Layer 6 of a small transformer language model trained on English Wikipedia (13 layers, counted from 0, width 96).
In attention head 0, each number of a token's query is one row of weights dot the token's vector x. The head spreads its attention over the tokens so far by the softmax of query dot key.

Query weights of the head. A number n stands for (n - 500) times 0.0018.
q0: 639 520 514 411 498 334 481 891 331 599 497 442 542 538 461 708 403 519 597 131 706 512 528 198 587 477 529 244 142 498 542 669 556 481 315 538 305 811 516 527 654 256 425 506 597 470 589 418 606 605 541 584 417 461 418 562 557 533 448 728 582 409 453 701 370 793 534 391 647 313 490 557 790 469 486 205 528 432 498 503 493 150 539 459 230 522 492 539 517 595 340 478 699 515 614 585
q1: 580 487 487 470 611 620 662 614 482 382 678 428 626 497 411 559 461 325 309 485 623 563 566 309 607 419 508 263 600 659 533 708 465 357 658 306 623 306 667 378 203 536 321 140 315 479 422 351 633 443 650 300 463 293 629 286 403 637 535 381 437 837 411 643 678 569 300 719 541 490 488 374 415 423 456 544 645 563 663 499 544 660 404 584 529 577 500 395 680 537 333 609 723 454 249 504
q2: 299 469 477 683 376 438 487 469 646 789 409 689 475 423 519 716 577 415 608 657 651 450 467 550 619 785 344 574 241 644 553 425 484 372 511 269 414 578 550 497 455 127 270 546 453 426 507 681 289 296 340 572 762 499 596 554 508 481 401 658 322 470 449 407 443 415 725 531 603 555 777 366 596 201 376 446 508 522 212 648 374 496 553 378 542 601 506 416 621 569 452 352 498 585 564 650
q3: 518 421 404 436 687 432 521 422 431 529 600 334 448 340 407 596 751 660 442 305 557 400 612 400 876 477 497 581 602 786 331 385 545 404 408 482 586 602 446 499 627 438 429 488 408 420 540 462 646 445 535 449 402 503 512 281 488 421 449 675 503 150 409 739 397 463 599 630 614 572 291 382 482 290 472 498 593 425 630 347 590 576 632 337 584 314 621 415 303 588 610 552 470 479 619 681
q4: 444 502 513 542 486 561 608 320 450 597 168 483 412 425 453 683 561 567 484 486 534 187 301 562 499 586 328 580 425 508 343 442 499 560 391 400 547 741 545 526 501 518 551 793 509 680 543 551 706 674 512 484 514 662 475 290 374 703 475 741 416 658 368 499 26 957 530 434 459 331 565 511 345 581 256 550 646 629 271 692 496 508 531 545 505 453 497 419 720 594 481 249 564 569 491 358
q5: 393 728 566 226 418 475 379 635 306 516 519 768 416 481 552 337 587 461 572 707 596 574 369 596 443 340 454 594 486 396 465 355 632 625 448 714 416 681 389 514 401 471 659 614 606 455 493 353 503 297 405 225 508 583 466 571 504 465 501 619 527 339 345 373 229 512 609 355 439 597 402 196 600 333 451 759 524 457 773 390 455 813 641 793 399 212 734 332 851 497 530 712 356 511 478 503
q6: 611 510 295 590 374 583 436 416 589 472 442 378 392 440 491 646 534 556 474 498 505 692 637 627 210 395 811 455 602 691 383 372 478 431 354 555 306 615 510 877 624 395 576 331 455 275 486 638 522 383 453 721 616 524 546 645 701 514 735 368 610 556 319 352 619 791 537 523 396 461 506 399 333 402 345 455 318 718 604 599 298 477 625 421 195 436 473 456 332 710 499 542 465 450 636 444
q7: 578 494 193 425 546 615 371 419 762 430 475 575 249 577 299 566 322 445 700 514 585 439 359 545 574 343 593 521 471 629 550 465 317 519 492 576 332 437 529 324 560 353 616 214 521 443 563 515 855 480 460 543 657 685 692 346 561 620 485 310 610 530 539 660 783 691 607 493 477 427 310 664 453 530 491 530 510 208 689 444 415 844 466 403 645 413 693 234 544 480 336 382 259 819 467 566
q8: 580 205 433 420 340 398 795 622 570 482 786 620 683 327 76 471 242 550 547 564 678 279 633 678 575 581 356 689 362 522 526 630 361 517 717 513 568 373 421 845 565 538 545 263 364 261 839 400 542 348 666 581 480 378 436 529 591 473 361 326 588 434 422 389 331 489 386 456 602 425 360 401 388 742 252 219 491 425 558 693 655 457 561 813 585 503 520 638 605 646 560 384 730 449 723 275
q9: 608 470 610 560 542 532 460 580 666 280 560 334 506 422 420 503 654 676 382 453 450 347 510 331 599 614 477 305 309 382 496 379 673 526 296 407 466 687 786 563 410 493 497 670 713 414 207 485 461 606 371 452 538 571 376 622 658 611 739 351 205 615 615 497 417 394 389 548 846 446 312 459 315 650 252 518 700 433 496 662 560 448 287 582 422 474 542 629 631 473 500 447 564 518 631 460
q10: 486 494 615 614 262 412 481 488 480 392 552 234 577 659 474 406 220 711 469 414 700 237 912 456 423 352 476 565 512 499 441 872 485 224 549 485 360 335 622 565 523 898 364 756 404 424 426 319 614 481 270 665 496 522 518 375 500 623 413 450 571 549 661 517 564 757 697 435 371 131 803 376 309 591 799 535 383 370 401 552 415 404 518 535 535 460 722 365 333 453 416 698 515 786 372 875
q11: 288 365 568 694 658 536 578 301 581 296 720 423 784 524 475 417 493 772 665 558 645 688 508 487 620 450 389 511 584 313 474 415 386 616 730 464 610 579 526 505 489 433 437 418 132 596 66 463 687 361 341 408 542 499 651 732 544 316 700 531 377 333 288 354 337 539 414 717 564 476 422 629 801 521 274 360 496 840 530 384 399 574 632 561 369 366 464 485 487 550 517 79 606 376 644 545
q12: 446 363 274 548 752 284 386 329 634 688 430 898 362 732 440 316 529 312 288 614 608 658 379 727 485 658 476 564 672 526 474 372 217 384 455 495 542 459 269 589 660 546 314 405 595 576 397 556 459 384 471 578 365 490 384 451 618 421 567 565 521 547 403 630 580 554 464 410 501 288 622 496 637 527 734 365 573 451 383 566 299 759 469 565 504 380 637 510 611 340 551 425 749 479 662 633
q13: 494 578 563 576 341 715 296 274 494 464 340 474 667 678 577 435 680 539 456 268 490 502 453 164 709 580 630 524 454 577 586 598 385 408 516 327 468 749 653 350 435 441 433 504 457 631 675 589 333 505 461 585 596 271 569 283 508 343 660 417 572 604 532 659 407 435 407 295 676 344 641 412 600 424 487 523 534 469 94 417 549 595 468 521 550 572 707 333 307 635 575 597 415 529 499 453
q14: 380 495 428 572 490 353 274 300 448 524 220 804 467 510 546 461 539 396 545 480 543 317 428 621 454 286 332 471 521 540 689 329 566 579 711 416 409 416 542 604 526 615 664 485 569 473 587 409 641 585 815 498 551 343 678 491 557 412 571 489 444 284 591 924 519 622 638 439 462 415 492 482 784 534 367 587 354 301 302 353 641 600 296 400 655 455 383 363 540 513 638 657 373 602 512 457
q15: 631 546 616 530 474 322 883 426 767 498 460 560 604 459 355 342 462 716 514 505 662 462 720 400 406 259 374 479 481 503 442 538 501 429 630 345 462 487 578 452 531 287 393 381 593 335 362 544 436 518 515 601 450 251 603 433 667 542 617 619 502 458 376 357 408 568 591 835 322 569 333 503 392 525 467 638 383 606 534 410 528 479 541 625 370 504 453 302 379 552 641 607 747 448 282 311
q16: 554 459 461 534 479 157 380 385 484 575 311 657 505 522 339 430 592 342 731 536 556 576 331 332 508 599 316 428 338 628 590 276 525 570 574 566 537 607 104 409 517 332 533 405 420 477 256 641 640 531 521 517 460 479 598 357 442 795 326 565 796 589 391 653 824 487 548 534 663 540 324 386 617 570 363 627 305 196 352 430 637 523 391 703 855 396 593 431 441 512 523 652 382 640 828 412
q17: 612 708 631 480 482 488 419 668 391 449 405 437 491 266 404 320 520 228 535 501 641 496 599 418 612 538 616 369 450 508 681 492 505 422 393 262 605 521 411 669 576 292 470 768 331 490 586 500 510 641 441 632 270 725 393 645 224 455 555 522 372 447 677 460 489 293 409 295 474 550 694 603 602 686 547 446 387 507 651 571 345 540 517 529 362 662 847 478 633 514 548 553 412 768 213 589
q18: 543 548 457 344 470 522 470 608 462 663 624 299 251 532 406 455 606 577 526 407 437 591 557 580 311 539 423 596 752 590 637 506 493 409 550 171 468 562 581 367 554 238 280 381 208 262 358 683 449 422 636 712 109 535 447 526 505 587 297 568 442 581 518 785 632 402 597 298 719 475 299 404 591 719 425 591 481 430 694 629 443 362 523 436 779 552 523 670 863 482 413 688 425 604 717 380
q19: 336 386 436 453 446 477 506 787 545 533 268 431 314 397 362 535 486 489 345 634 504 688 315 590 586 489 484 680 435 488 600 601 610 267 187 340 579 466 449 588 586 699 338 495 611 615 314 484 701 472 422 541 445 402 517 537 709 568 718 495 541 315 449 363 578 363 669 456 335 381 667 490 565 525 334 281 568 730 554 483 340 822 471 327 760 772 687 381 322 548 565 220 436 654 552 394
q20: 477 645 228 598 531 436 427 568 401 651 312 688 433 487 416 576 565 708 256 607 663 375 528 691 477 470 525 437 349 473 688 302 402 487 431 382 442 482 534 637 482 520 473 624 378 640 566 555 561 612 549 548 354 435 500 523 309 578 426 566 626 558 628 253 599 601 372 475 541 370 273 688 372 569 520 553 435 686 612 502 627 541 521 533 488 733 396 414 523 348 496 544 293 419 643 309
q21: 559 523 166 573 647 305 260 735 350 669 528 543 418 480 226 618 320 570 759 300 657 470 384 346 534 579 565 532 574 725 638 652 183 484 234 701 579 551 562 588 637 411 565 357 380 506 721 752 424 216 612 449 381 455 746 733 205 453 548 466 618 405 451 409 224 585 640 320 461 604 446 218 384 517 548 688 621 503 298 663 413 626 415 785 541 531 359 599 572 470 526 464 485 716 607 573
q22: 555 474 522 292 623 356 573 647 424 371 650 622 648 553 675 286 537 427 433 605 661 727 350 775 411 638 353 531 509 668 556 480 539 289 547 623 522 656 417 576 417 217 352 540 502 497 555 441 597 502 578 514 762 657 644 486 317 326 574 635 571 748 358 101 281 520 538 396 650 459 520 388 522 478 456 524 683 440 363 532 555 592 83 351 455 454 645 617 497 380 493 416 379 378 569 685
q23: 741 584 172 350 454 591 521 374 416 314 678 436 515 530 508 698 265 686 644 463 399 654 467 356 547 524 489 569 372 547 587 481 333 515 666 492 752 472 385 528 629 245 620 321 653 535 737 368 498 764 464 482 403 798 402 594 260 450 413 731 279 302 569 377 601 292 518 603 465 408 452 490 333 592 331 530 604 703 476 623 478 491 396 505 439 478 587 425 627 544 425 569 465 430 749 491
q24: 433 525 502 325 564 621 427 495 748 492 330 581 392 584 612 352 648 459 438 475 565 420 560 533 532 606 560 466 413 467 548 376 460 708 659 569 568 719 409 562 476 535 241 640 545 316 360 563 379 383 473 351 458 353 736 496 711 358 471 394 758 614 562 615 647 579 668 654 111 306 380 577 490 327 637 647 474 545 577 497 471 242 577 371 400 454 679 357 595 636 712 541 384 337 578 389
q25: 774 526 370 528 285 624 712 561 348 588 655 494 734 530 262 406 368 552 447 680 493 541 362 587 462 518 651 608 500 351 557 757 128 408 641 603 373 799 456 411 702 649 540 409 844 581 299 387 425 535 323 452 607 532 551 635 391 433 358 363 403 481 477 472 427 415 630 385 531 577 560 647 604 512 61 675 548 590 737 257 706 353 322 615 429 431 398 276 721 418 426 368 364 433 558 512
q26: 235 349 692 262 558 521 540 520 620 559 425 563 634 594 814 547 635 448 353 499 337 586 416 667 477 384 421 556 523 626 765 250 587 546 393 245 407 368 532 502 629 829 418 437 423 609 468 598 453 695 354 557 546 484 329 484 487 544 563 464 427 473 464 361 771 637 608 340 628 591 500 283 501 468 387 690 581 454 446 401 346 380 284 373 597 455 565 331 653 492 623 562 489 654 597 261
q27: 462 588 418 336 431 514 408 567 384 355 317 536 499 631 392 494 433 336 489 377 423 530 350 666 616 739 424 336 331 391 606 519 665 392 389 730 370 528 518 622 681 514 479 444 453 486 487 526 339 556 405 474 522 743 372 293 447 438 416 551 633 431 484 581 701 566 426 486 443 567 460 123 625 575 725 638 715 239 305 703 574 379 413 665 533 722 351 567 549 460 517 566 525 505 462 436
q28: 418 624 476 677 530 479 447 579 662 434 492 442 469 602 657 421 389 416 712 420 236 615 510 964 609 619 277 593 319 504 414 606 485 503 581 331 602 615 441 585 454 632 621 584 512 272 512 596 354 735 488 759 374 422 648 387 375 488 583 288 254 317 453 331 265 555 421 646 594 364 488 452 260 523 650 401 665 406 593 610 547 433 673 460 565 358 497 374 611 599 424 590 525 391 573 490
q29: 283 559 237 540 385 418 447 320 543 490 425 366 569 680 531 607 630 469 673 479 541 528 564 743 569 621 493 560 603 378 617 652 582 371 409 751 492 423 509 490 269 282 633 193 631 579 562 514 322 459 501 393 289 827 497 260 621 365 526 559 601 246 486 525 613 224 671 434 564 632 722 255 372 546 582 445 591 427 627 587 706 655 322 438 457 446 563 284 597 481 408 420 638 619 445 381
q30: 624 355 552 337 319 451 314 552 527 498 536 696 357 208 296 551 680 462 603 532 524 405 426 598 434 658 831 566 532 261 488 450 381 577 449 462 419 535 611 449 572 742 556 251 581 683 522 499 630 601 564 575 438 700 471 537 254 504 493 299 644 225 506 688 662 653 555 447 447 393 345 658 240 403 500 350 476 464 674 516 655 435 465 708 290 271 477 521 502 497 507 591 488 468 444 806
q31: 538 560 595 579 493 556 457 556 559 370 492 601 605 638 617 346 647 332 450 517 570 400 398 271 433 348 489 493 426 509 475 567 672 709 594 491 225 493 570 507 504 607 425 588 350 385 480 465 340 517 639 484 385 771 437 242 705 557 450 489 417 406 630 571 462 409 504 378 333 555 181 739 438 379 625 658 732 517 532 571 523 419 640 314 678 423 387 201 605 516 496 586 206 708 415 408

Each question shows a short text with each token's key, already scaled and adjusted for position as the last token sees it. A number n stands for (n - 500) times 0.0045.

Then comes the last token's vector x. A number n stands for (n - 500) times 0.0079.

0 "A": 420 479 664 548 509 800 285 751 406 146 433 274 748 629 447 420 564 653 498 415 562 576 603 674 460 511 388 730 417 471 668 648
1 "fter": 386 495 663 506 451 764 203 782 369 98 451 302 801 602 491 408 552 685 534 362 554 543 558 703 491 538 411 772 464 450 564 661
2 " five": 414 490 609 528 480 785 312 807 424 43 411 331 774 537 460 437 473 672 498 386 500 602 508 699 492 491 432 795 474 455 681 678
3 " years": 394 479 674 561 465 757 280 797 417 67 412 252 799 571 468 413 533 646 530 390 495 557 543 682 480 553 392 750 419 474 615 616
4 " hold": 417 440 628 496 424 771 351 774 377 81 434 274 775 562 410 396 493 671 543 420 494 539 514 662 485 598 381 762 419 461 633 668
x: 441 341 517 304 442 660 419 314 444 409 506 353 505 387 736 396 594 530 450 529 766 532 527 584 492 501 435 656 410 347 514 705 540 688 492 397 392 491 608 341 783 312 292 546 344 590 531 492 582 446 424 598 709 446 478 537 509 488 603 671 439 642 601 437 496 509 667 493 323 398 472 552 430 406 577 457 497 415 470 399 464 630 557 608 418 767 415 516 534 295 511 651 601 406 479 396
To which token does the last token give the most attention? 1 "fter"

0 "-": 416 484 665 537 498 808 278 753 399 139 450 276 751 630 441 420 556 654 500 398 555 567 598 664 461 517 389 735 426 475 662 653
1 " Ch": 447 514 642 559 414 798 299 806 443 94 500 302 773 544 494 417 590 651 520 336 535 612 474 709 477 559 445 771 513 428 703 599
2 "ip": 499 482 676 545 478 757 399 717 377 49 504 247 754 537 445 489 564 626 501 315 556 585 529 660 451 560 437 844 485 458 659 609
3 "m": 469 448 665 538 410 849 301 737 396 101 484 301 811 550 449 415 656 713 525 354 543 598 499 649 443 539 412 811 409 437 643 635
4 "un": 477 467 667 569 472 767 296 686 403 92 487 381 802 578 420 489 562 684 517 345 549 616 486 707 460 540 420 799 526 458 614 640
x: 470 408 488 289 490 608 475 329 576 450 508 434 587 336 711 469 538 548 416 553 581 583 488 471 461 615 457 535 300 438 554 689 560 531 548 445 366 293 646 422 796 399 349 504 338 630 677 586 658 461 428 657 739 336 523 510 532 536 423 671 444 583 580 497 522 459 708 420 385 408 353 430 378 505 519 393 540 336 621 264 522 588 565 608 516 589 438 630 428 384 375 614 657 370 581 392
To which token does the last token give the most attention? 2 "ip"

0 " his": 421 487 657 554 506 795 285 772 396 135 429 267 761 622 440 408 553 650 507 434 551 565 597 668 478 498 392 729 411 463 663 647
1 " later": 384 523 634 596 442 752 291 807 489 74 398 336 803 485 470 460 527 671 491 380 516 590 561 714 493 497 404 795 506 443 617 676
2 " ad": 438 556 686 547 378 751 289 749 398 99 444 298 761 535 449 449 532 657 446 354 594 570 547 641 505 557 364 777 485 471 695 612
3 "ap": 420 490 630 584 494 767 355 751 401 68 451 271 774 571 441 461 553 635 497 404 518 592 510 690 448 590 417 776 504 500 693 580
4 "t": 370 471 631 571 438 727 357 797 323 56 466 304 817 576 443 420 581 645 490 342 585 599 517 711 478 583 416 735 406 475 648 658
x: 421 338 510 327 391 593 477 347 459 430 584 348 670 516 671 477 562 560 527 587 621 434 448 513 409 454 547 638 250 359 610 657 610 594 527 424 268 518 557 374 827 344 451 527 396 642 605 470 603 561 391 626 707 346 478 516 491 530 515 518 465 619 489 477 469 464 626 388 354 502 450 559 287 399 686 405 472 553 667 359 454 638 545 608 435 692 502 591 552 401 388 544 679 335 503 278
Which token does the last token look at most, and with what share of its attention? 2 " ad", with about 40%

0 ",": 402 480 663 560 503 792 271 755 406 135 430 281 760 622 434 412 571 647 504 418 539 566 600 674 461 496 382 731 436 481 653 655
1 " appear": 420 512 618 551 417 730 351 767 389 49 483 278 800 626 437 434 509 741 559 389 502 590 513 676 505 511 415 782 491 462 656 640
2 "s": 376 506 687 547 451 778 283 795 379 120 439 286 784 631 478 374 525 692 510 386 490 598 554 678 447 517 461 741 433 490 592 650
3 " as": 406 509 714 563 489 762 285 725 433 106 392 310 766 598 470 359 495 631 521 372 496 589 536 658 464 493 467 812 439 466 624 603
4 " the": 427 552 653 575 473 759 301 811 397 90 424 327 757 571 474 450 552 678 532 390 548 585 525 680 468 508 431 751 398 395 626 629
x: 416 393 570 305 432 722 574 414 505 504 535 466 420 364 714 346 514 556 474 573 710 482 445 570 436 414 429 776 358 447 513 687 653 634 520 385 378 504 592 391 793 287 506 502 332 700 635 501 558 470 504 574 762 420 439 507 476 489 573 680 418 573 535 457 511 466 656 380 270 362 447 557 448 438 586 474 503 405 565 435 442 564 543 461 425 675 516 625 448 333 313 542 533 416 483 332
Which token does the last token look at most, and with what share of its attention? 4 " the", with about 30%

0 "k": 413 473 662 552 498 813 289 749 403 136 450 271 759 629 440 409 565 647 509 411 562 571 597 666 463 508 389 737 428 467 664 656
1 " released": 384 513 700 550 424 724 303 777 412 86 452 335 819 615 446 397 518 727 513 407 501 597 526 658 489 533 427 782 467 463 606 673
2 " a": 391 533 643 587 447 774 330 786 425 138 364 382 796 569 471 455 519 640 531 401 520 549 552 653 505 520 427 779 455 445 669 647
3 " U": 419 448 696 549 481 775 315 747 470 151 446 346 771 505 447 508 554 645 505 318 559 634 538 731 417 571 421 785 537 418 651 584
4 "K": 409 520 677 558 461 776 344 755 425 45 398 331 695 533 522 486 575 631 516 300 597 641 524 712 436 572 429 776 461 412 659 642
x: 418 377 570 291 567 630 489 367 573 435 519 489 459 398 653 324 733 534 516 554 661 444 319 509 450 471 463 715 378 385 364 627 630 509 489 435 404 427 581 375 916 371 471 454 444 451 675 536 654 598 468 627 678 400 384 520 461 529 507 656 386 571 529 500 518 470 591 432 396 412 402 447 392 444 602 382 577 501 469 405 431 586 703 592 505 698 551 611 411 323 359 472 721 388 513 385
Which token does the last token look at most, and with what share of its attention? 2 " a", with about 40%

0 " ": 420 484 685 560 497 804 280 751 413 147 430 270 747 621 434 413 549 654 492 422 549 569 590 660 462 509 389 737 412 489 663 660
1 " |": 405 467 737 547 479 782 305 756 327 112 415 350 804 605 480 447 529 659 491 383 544 604 486 683 466 542 422 779 437 551 639 633
2 "\n": 423 545 679 570 416 732 266 786 390 90 452 278 749 603 468 462 534 654 533 330 565 573 488 700 448 502 420 776 452 516 678 636
3 "|": 457 471 733 536 499 824 285 745 364 79 440 347 757 637 477 435 512 655 502 385 540 543 534 661 452 506 453 728 402 489 647 616
4 " ": 394 480 679 568 420 777 287 760 503 120 406 334 758 498 514 441 538 619 446 369 520 519 454 665 457 503 438 751 442 464 679 669
x: 397 313 461 346 427 564 562 323 618 467 559 373 388 456 635 346 654 563 506 477 741 534 483 545 386 520 434 652 358 377 516 682 476 645 550 355 382 462 586 405 832 367 476 446 394 687 670 558 650 481 460 627 649 437 401 490 499 612 510 623 503 558 618 566 507 383 629 449 484 277 400 596 419 356 695 458 411 362 598 484 513 536 623 550 418 807 517 552 468 366 401 466 590 362 436 356
To which token does the last token give the most attention? 2 "\n"

0 " they": 418 479 669 561 499 798 282 758 382 137 430 266 760 625 432 415 552 651 499 432 548 554 604 659 475 496 385 731 415 463 650 654
1 " have": 406 505 635 545 450 795 310 777 345 76 420 290 798 597 423 431 521 694 549 421 520 552 518 632 498 525 388 785 429 451 640 661
2 " a": 412 533 675 591 475 803 326 772 374 126 404 328 792 611 452 435 505 625 509 390 541 565 531 632 504 517 462 763 398 408 693 655
3 " d": 376 566 659 562 451 774 360 793 457 124 418 342 761 520 457 501 530 652 502 354 566 566 498 691 469 603 428 746 460 441 734 594
4 "augh": 447 468 662 596 451 740 402 767 429 73 402 373 818 603 454 491 545 612 527 410 565 606 531 718 498 577 441 810 476 424 638 526
x: 545 419 578 363 491 666 460 342 574 400 522 482 492 385 623 416 478 594 473 644 636 437 443 488 502 496 430 748 489 383 508 729 554 592 576 353 347 570 579 341 774 353 563 376 225 545 638 552 574 438 461 495 763 294 523 501 517 435 629 606 418 646 538 543 495 442 575 294 429 383 482 521 409 384 511 493 438 442 573 460 488 601 532 747 408 789 331 589 492 430 432 568 616 389 441 297
To which token does the last token give the most attention? 3 " d"

0 "re": 423 475 665 563 494 816 278 752 391 135 440 267 751 624 431 416 561 670 502 417 562 568 596 680 462 514 382 731 422 461 663 649
1 "est": 423 518 697 562 444 784 279 800 395 93 461 324 759 598 458 435 589 721 518 306 539 658 472 746 435 516 396 811 467 386 685 643
2 "yle": 442 507 615 549 407 776 306 769 378 75 394 326 739 555 476 395 572 625 519 326 546 587 524 728 426 555 449 774 458 424 666 631
3 " to": 401 525 667 573 477 746 314 749 419 120 405 312 805 560 467 408 511 626 515 347 557 538 557 667 476 495 417 774 472 427 645 657
4 " the": 419 545 650 617 448 785 307 804 438 72 405 355 813 536 459 428 527 628 499 387 565 609 533 689 467 503 408 780 415 412 677 607
x: 426 418 510 245 507 703 480 341 614 520 540 455 401 389 707 355 540 577 486 607 738 504 450 546 477 485 437 687 335 399 519 680 652 601 562 455 466 474 548 379 849 277 544 472 348 678 648 535 560 485 476 589 806 402 393 502 481 544 533 600 424 591 532 498 431 412 553 387 327 353 415 591 418 440 619 417 527 385 578 430 418 575 505 507 396 692 548 594 459 361 337 562 541 437 422 385
Which two tokens does the last token look at most, in order? 0 "re", 3 " to"

0 " |": 423 484 695 557 516 811 274 744 367 152 416 281 750 649 433 411 551 652 516 424 543 561 592 658 459 493 409 728 422 499 645 649
1 " N": 421 510 713 562 467 829 266 783 452 106 458 332 774 548 494 427 564 662 552 401 556 618 488 662 424 515 393 737 472 475 652 651
2 "ame": 447 482 704 590 476 787 311 763 351 86 453 287 760 601 478 447 528 679 570 366 594 576 551 703 440 492 470 735 442 438 636 652
3 " |": 469 486 762 558 477 822 304 701 336 127 480 318 805 632 473 398 536 675 466 382 499 645 569 656 477 503 467 796 417 506 598 604
4 " D": 414 518 690 555 460 741 260 754 428 126 480 320 765 601 510 385 547 652 564 383 532 577 487 677 476 531 460 720 423 447 734 620
x: 406 331 614 391 378 673 547 328 537 453 421 461 391 405 713 400 595 632 447 369 721 558 477 526 406 434 529 614 379 409 484 681 591 588 522 460 376 488 562 377 871 298 465 454 420 636 653 544 649 553 479 606 677 335 447 464 475 539 508 672 465 624 575 444 558 522 645 303 443 319 449 418 522 370 569 466 439 349 566 494 385 617 515 604 414 770 580 555 506 314 459 545 589 404 470 390
Which two tokens does the last token look at most, in order? 2 "ame", 3 " |"

0 " to": 408 492 666 561 503 797 273 754 385 151 426 267 760 618 439 403 547 645 499 420 551 549 607 662 468 499 394 734 431 468 655 665
1 " l": 374 591 647 590 403 810 362 790 394 124 433 330 822 546 391 459 509 663 533 357 552 617 538 666 510 549 408 761 445 485 677 659
2 "ate": 380 465 676 610 449 778 327 772 376 113 428 311 801 583 446 434 458 653 485 380 550 620 528 728 499 526 445 759 443 442 672 674
3 " February": 444 468 680 634 493 826 298 721 437 99 384 344 822 574 434 435 578 603 565 348 492 612 510 678 511 490 402 756 484 436 604 624
4 ".": 384 506 639 546 418 775 250 768 437 98 444 298 775 597 451 423 525 579 509 330 494 602 575 694 456 493 391 782 468 548 630 639
x: 432 397 494 323 448 669 406 271 597 477 455 408 506 505 601 283 589 556 585 507 747 487 525 565 425 539 480 729 379 337 531 684 590 666 521 409 396 470 553 358 694 376 368 504 416 686 630 549 638 404 413 568 701 420 483 448 582 512 552 667 530 633 564 480 460 431 668 375 291 394 489 527 377 368 736 439 439 381 494 367 482 622 568 610 448 655 520 583 540 348 325 567 596 390 431 385
Which token does the last token look at most, and with what share of its attention? 0 " to", with about 40%

0 " on": 410 487 666 556 504 799 289 750 385 150 436 274 768 624 437 406 554 655 512 427 555 557 605 662 473 505 391 732 431 476 654 658
1 " a": 394 527 633 606 445 803 308 775 422 136 378 352 809 575 478 433 544 666 525 401 519 569 540 635 485 511 428 797 457 433 679 669
2 " b": 362 519 605 598 457 839 347 800 477 144 418 360 807 487 432 538 554 640 518 348 529 640 526 692 444 581 438 723 472 432 695 605
3 "ask": 407 451 632 534 408 811 370 763 453 78 432 322 785 526 470 441 547 658 484 367 538 618 503 727 454 582 437 805 450 448 666 572
4 "et": 386 467 652 607 411 789 298 804 399 97 408 358 750 525 458 450 567 683 513 320 558 601 540 745 493 623 428 808 459 445 650 611
x: 418 459 468 261 424 609 529 418 556 435 562 384 570 359 767 279 515 513 446 534 593 544 519 499 331 601 490 704 342 368 519 634 621 629 524 423 307 451 587 469 817 395 413 453 314 549 558 479 610 396 438 666 761 375 411 482 504 522 418 621 396 588 542 515 518 564 642 395 417 497 406 475 471 461 563 483 592 337 568 386 498 685 660 656 496 684 513 535 573 327 394 573 635 297 504 366
To which token does the last token give the most attention? 1 " a"

0 " and": 404 487 663 561 502 794 274 768 395 136 433 267 763 618 437 404 565 645 498 419 544 566 600 672 466 500 384 736 427 477 660 659
1 " met": 387 533 669 605 467 794 300 781 380 100 511 297 777 581 430 423 528 671 494 405 537 569 581 671 464 572 470 792 458 480 660 668
2 " with": 403 536 681 529 505 780 307 804 383 98 410 337 795 587 481 392 533 693 519 393 510 570 567 637 457 516 442 796 473 441 635 649
3 " W": 435 478 612 616 461 849 298 759 425 94 449 347 762 539 463 416 571 637 605 307 523 604 507 680 471 554 420 721 485 426 681 624
4 "ay": 449 480 699 595 496 856 295 741 437 115 471 330 779 586 468 474 526 605 517 313 545 614 566 712 407 511 417 796 480 434 631 644
x: 404 409 527 348 571 672 359 333 562 442 449 444 521 418 658 330 638 582 470 536 698 488 493 505 460 441 457 797 504 398 431 707 680 580 520 400 387 456 497 344 785 359 514 471 233 586 664 584 667 438 511 544 636 431 432 503 408 560 538 641 488 696 547 413 513 427 640 463 486 239 380 469 442 405 552 459 510 389 626 379 494 500 523 738 415 656 526 519 528 420 355 538 614 330 497 374
To which token does the last token give the most attention? 4 "ay"

0 " 10": 420 476 683 559 511 805 278 746 399 136 425 276 757 625 447 413 561 660 509 422 547 585 589 667 462 513 403 741 420 487 660 653
1 " L": 394 517 637 545 481 814 301 803 416 94 404 319 796 555 506 418 584 642 554 326 527 607 510 689 467 603 417 716 477 478 733 652
2 "ive": 456 473 645 597 459 775 323 742 434 86 428 309 799 575 490 455 541 673 535 358 556 630 479 712 421 529 418 781 464 430 673 660
3 ".": 414 516 644 542 428 802 259 787 446 122 441 319 806 559 497 418 565 588 533 324 502 624 535 698 438 513 408 801 460 513 633 617
4 " It": 394 492 655 536 421 770 326 810 437 83 502 275 774 576 496 433 555 662 503 365 503 543 507 686 469 529 432 819 474 432 631 676
x: 425 452 589 227 403 633 441 339 574 412 532 455 517 290 715 478 568 555 466 461 741 536 439 449 506 446 397 738 447 377 424 679 657 565 557 408 432 446 624 395 784 417 471 473 296 661 613 533 618 476 413 627 701 374 415 449 551 438 646 551 464 630 558 472 561 518 666 411 348 359 395 595 461 393 665 475 476 376 584 289 480 601 496 550 444 770 501 510 493 393 398 527 578 420 451 434
To which token does the last token give the most attention? 4 " It"

0 " H": 428 476 658 558 507 812 281 756 416 147 444 263 750 623 445 402 565 657 516 416 558 576 603 664 460 508 400 737 416 471 676 652
1 "ard": 443 462 665 627 497 812 307 800 398 118 456 302 775 541 434 424 619 681 541 300 553 571 561 718 459 523 417 791 439 431 683 641
2 "\"": 428 538 704 557 420 814 368 794 469 113 427 352 838 593 465 422 607 662 512 370 523 624 554 705 429 506 419 759 462 510 659 591
3 " on": 383 552 664 526 477 737 355 767 405 91 426 335 826 584 481 433 523 640 532 374 561 571 537 689 479 525 414 761 444 480 662 641
4 " January": 425 507 678 656 453 797 309 725 470 80 363 353 825 593 473 422 559 598 565 371 521 576 527 689 516 484 422 733 471 459 597 606
x: 422 444 411 326 534 636 470 390 659 469 476 353 446 473 687 376 537 627 505 534 652 522 414 560 506 505 478 708 492 365 540 731 569 535 646 421 244 398 535 358 785 348 487 466 318 644 582 533 603 552 447 499 726 408 480 526 492 584 541 713 485 681 604 517 482 358 471 327 443 339 438 585 340 376 577 496 431 411 543 439 326 634 591 543 399 732 531 632 532 357 479 569 607 385 419 294
To which token does the last token give the most attention? 3 " on"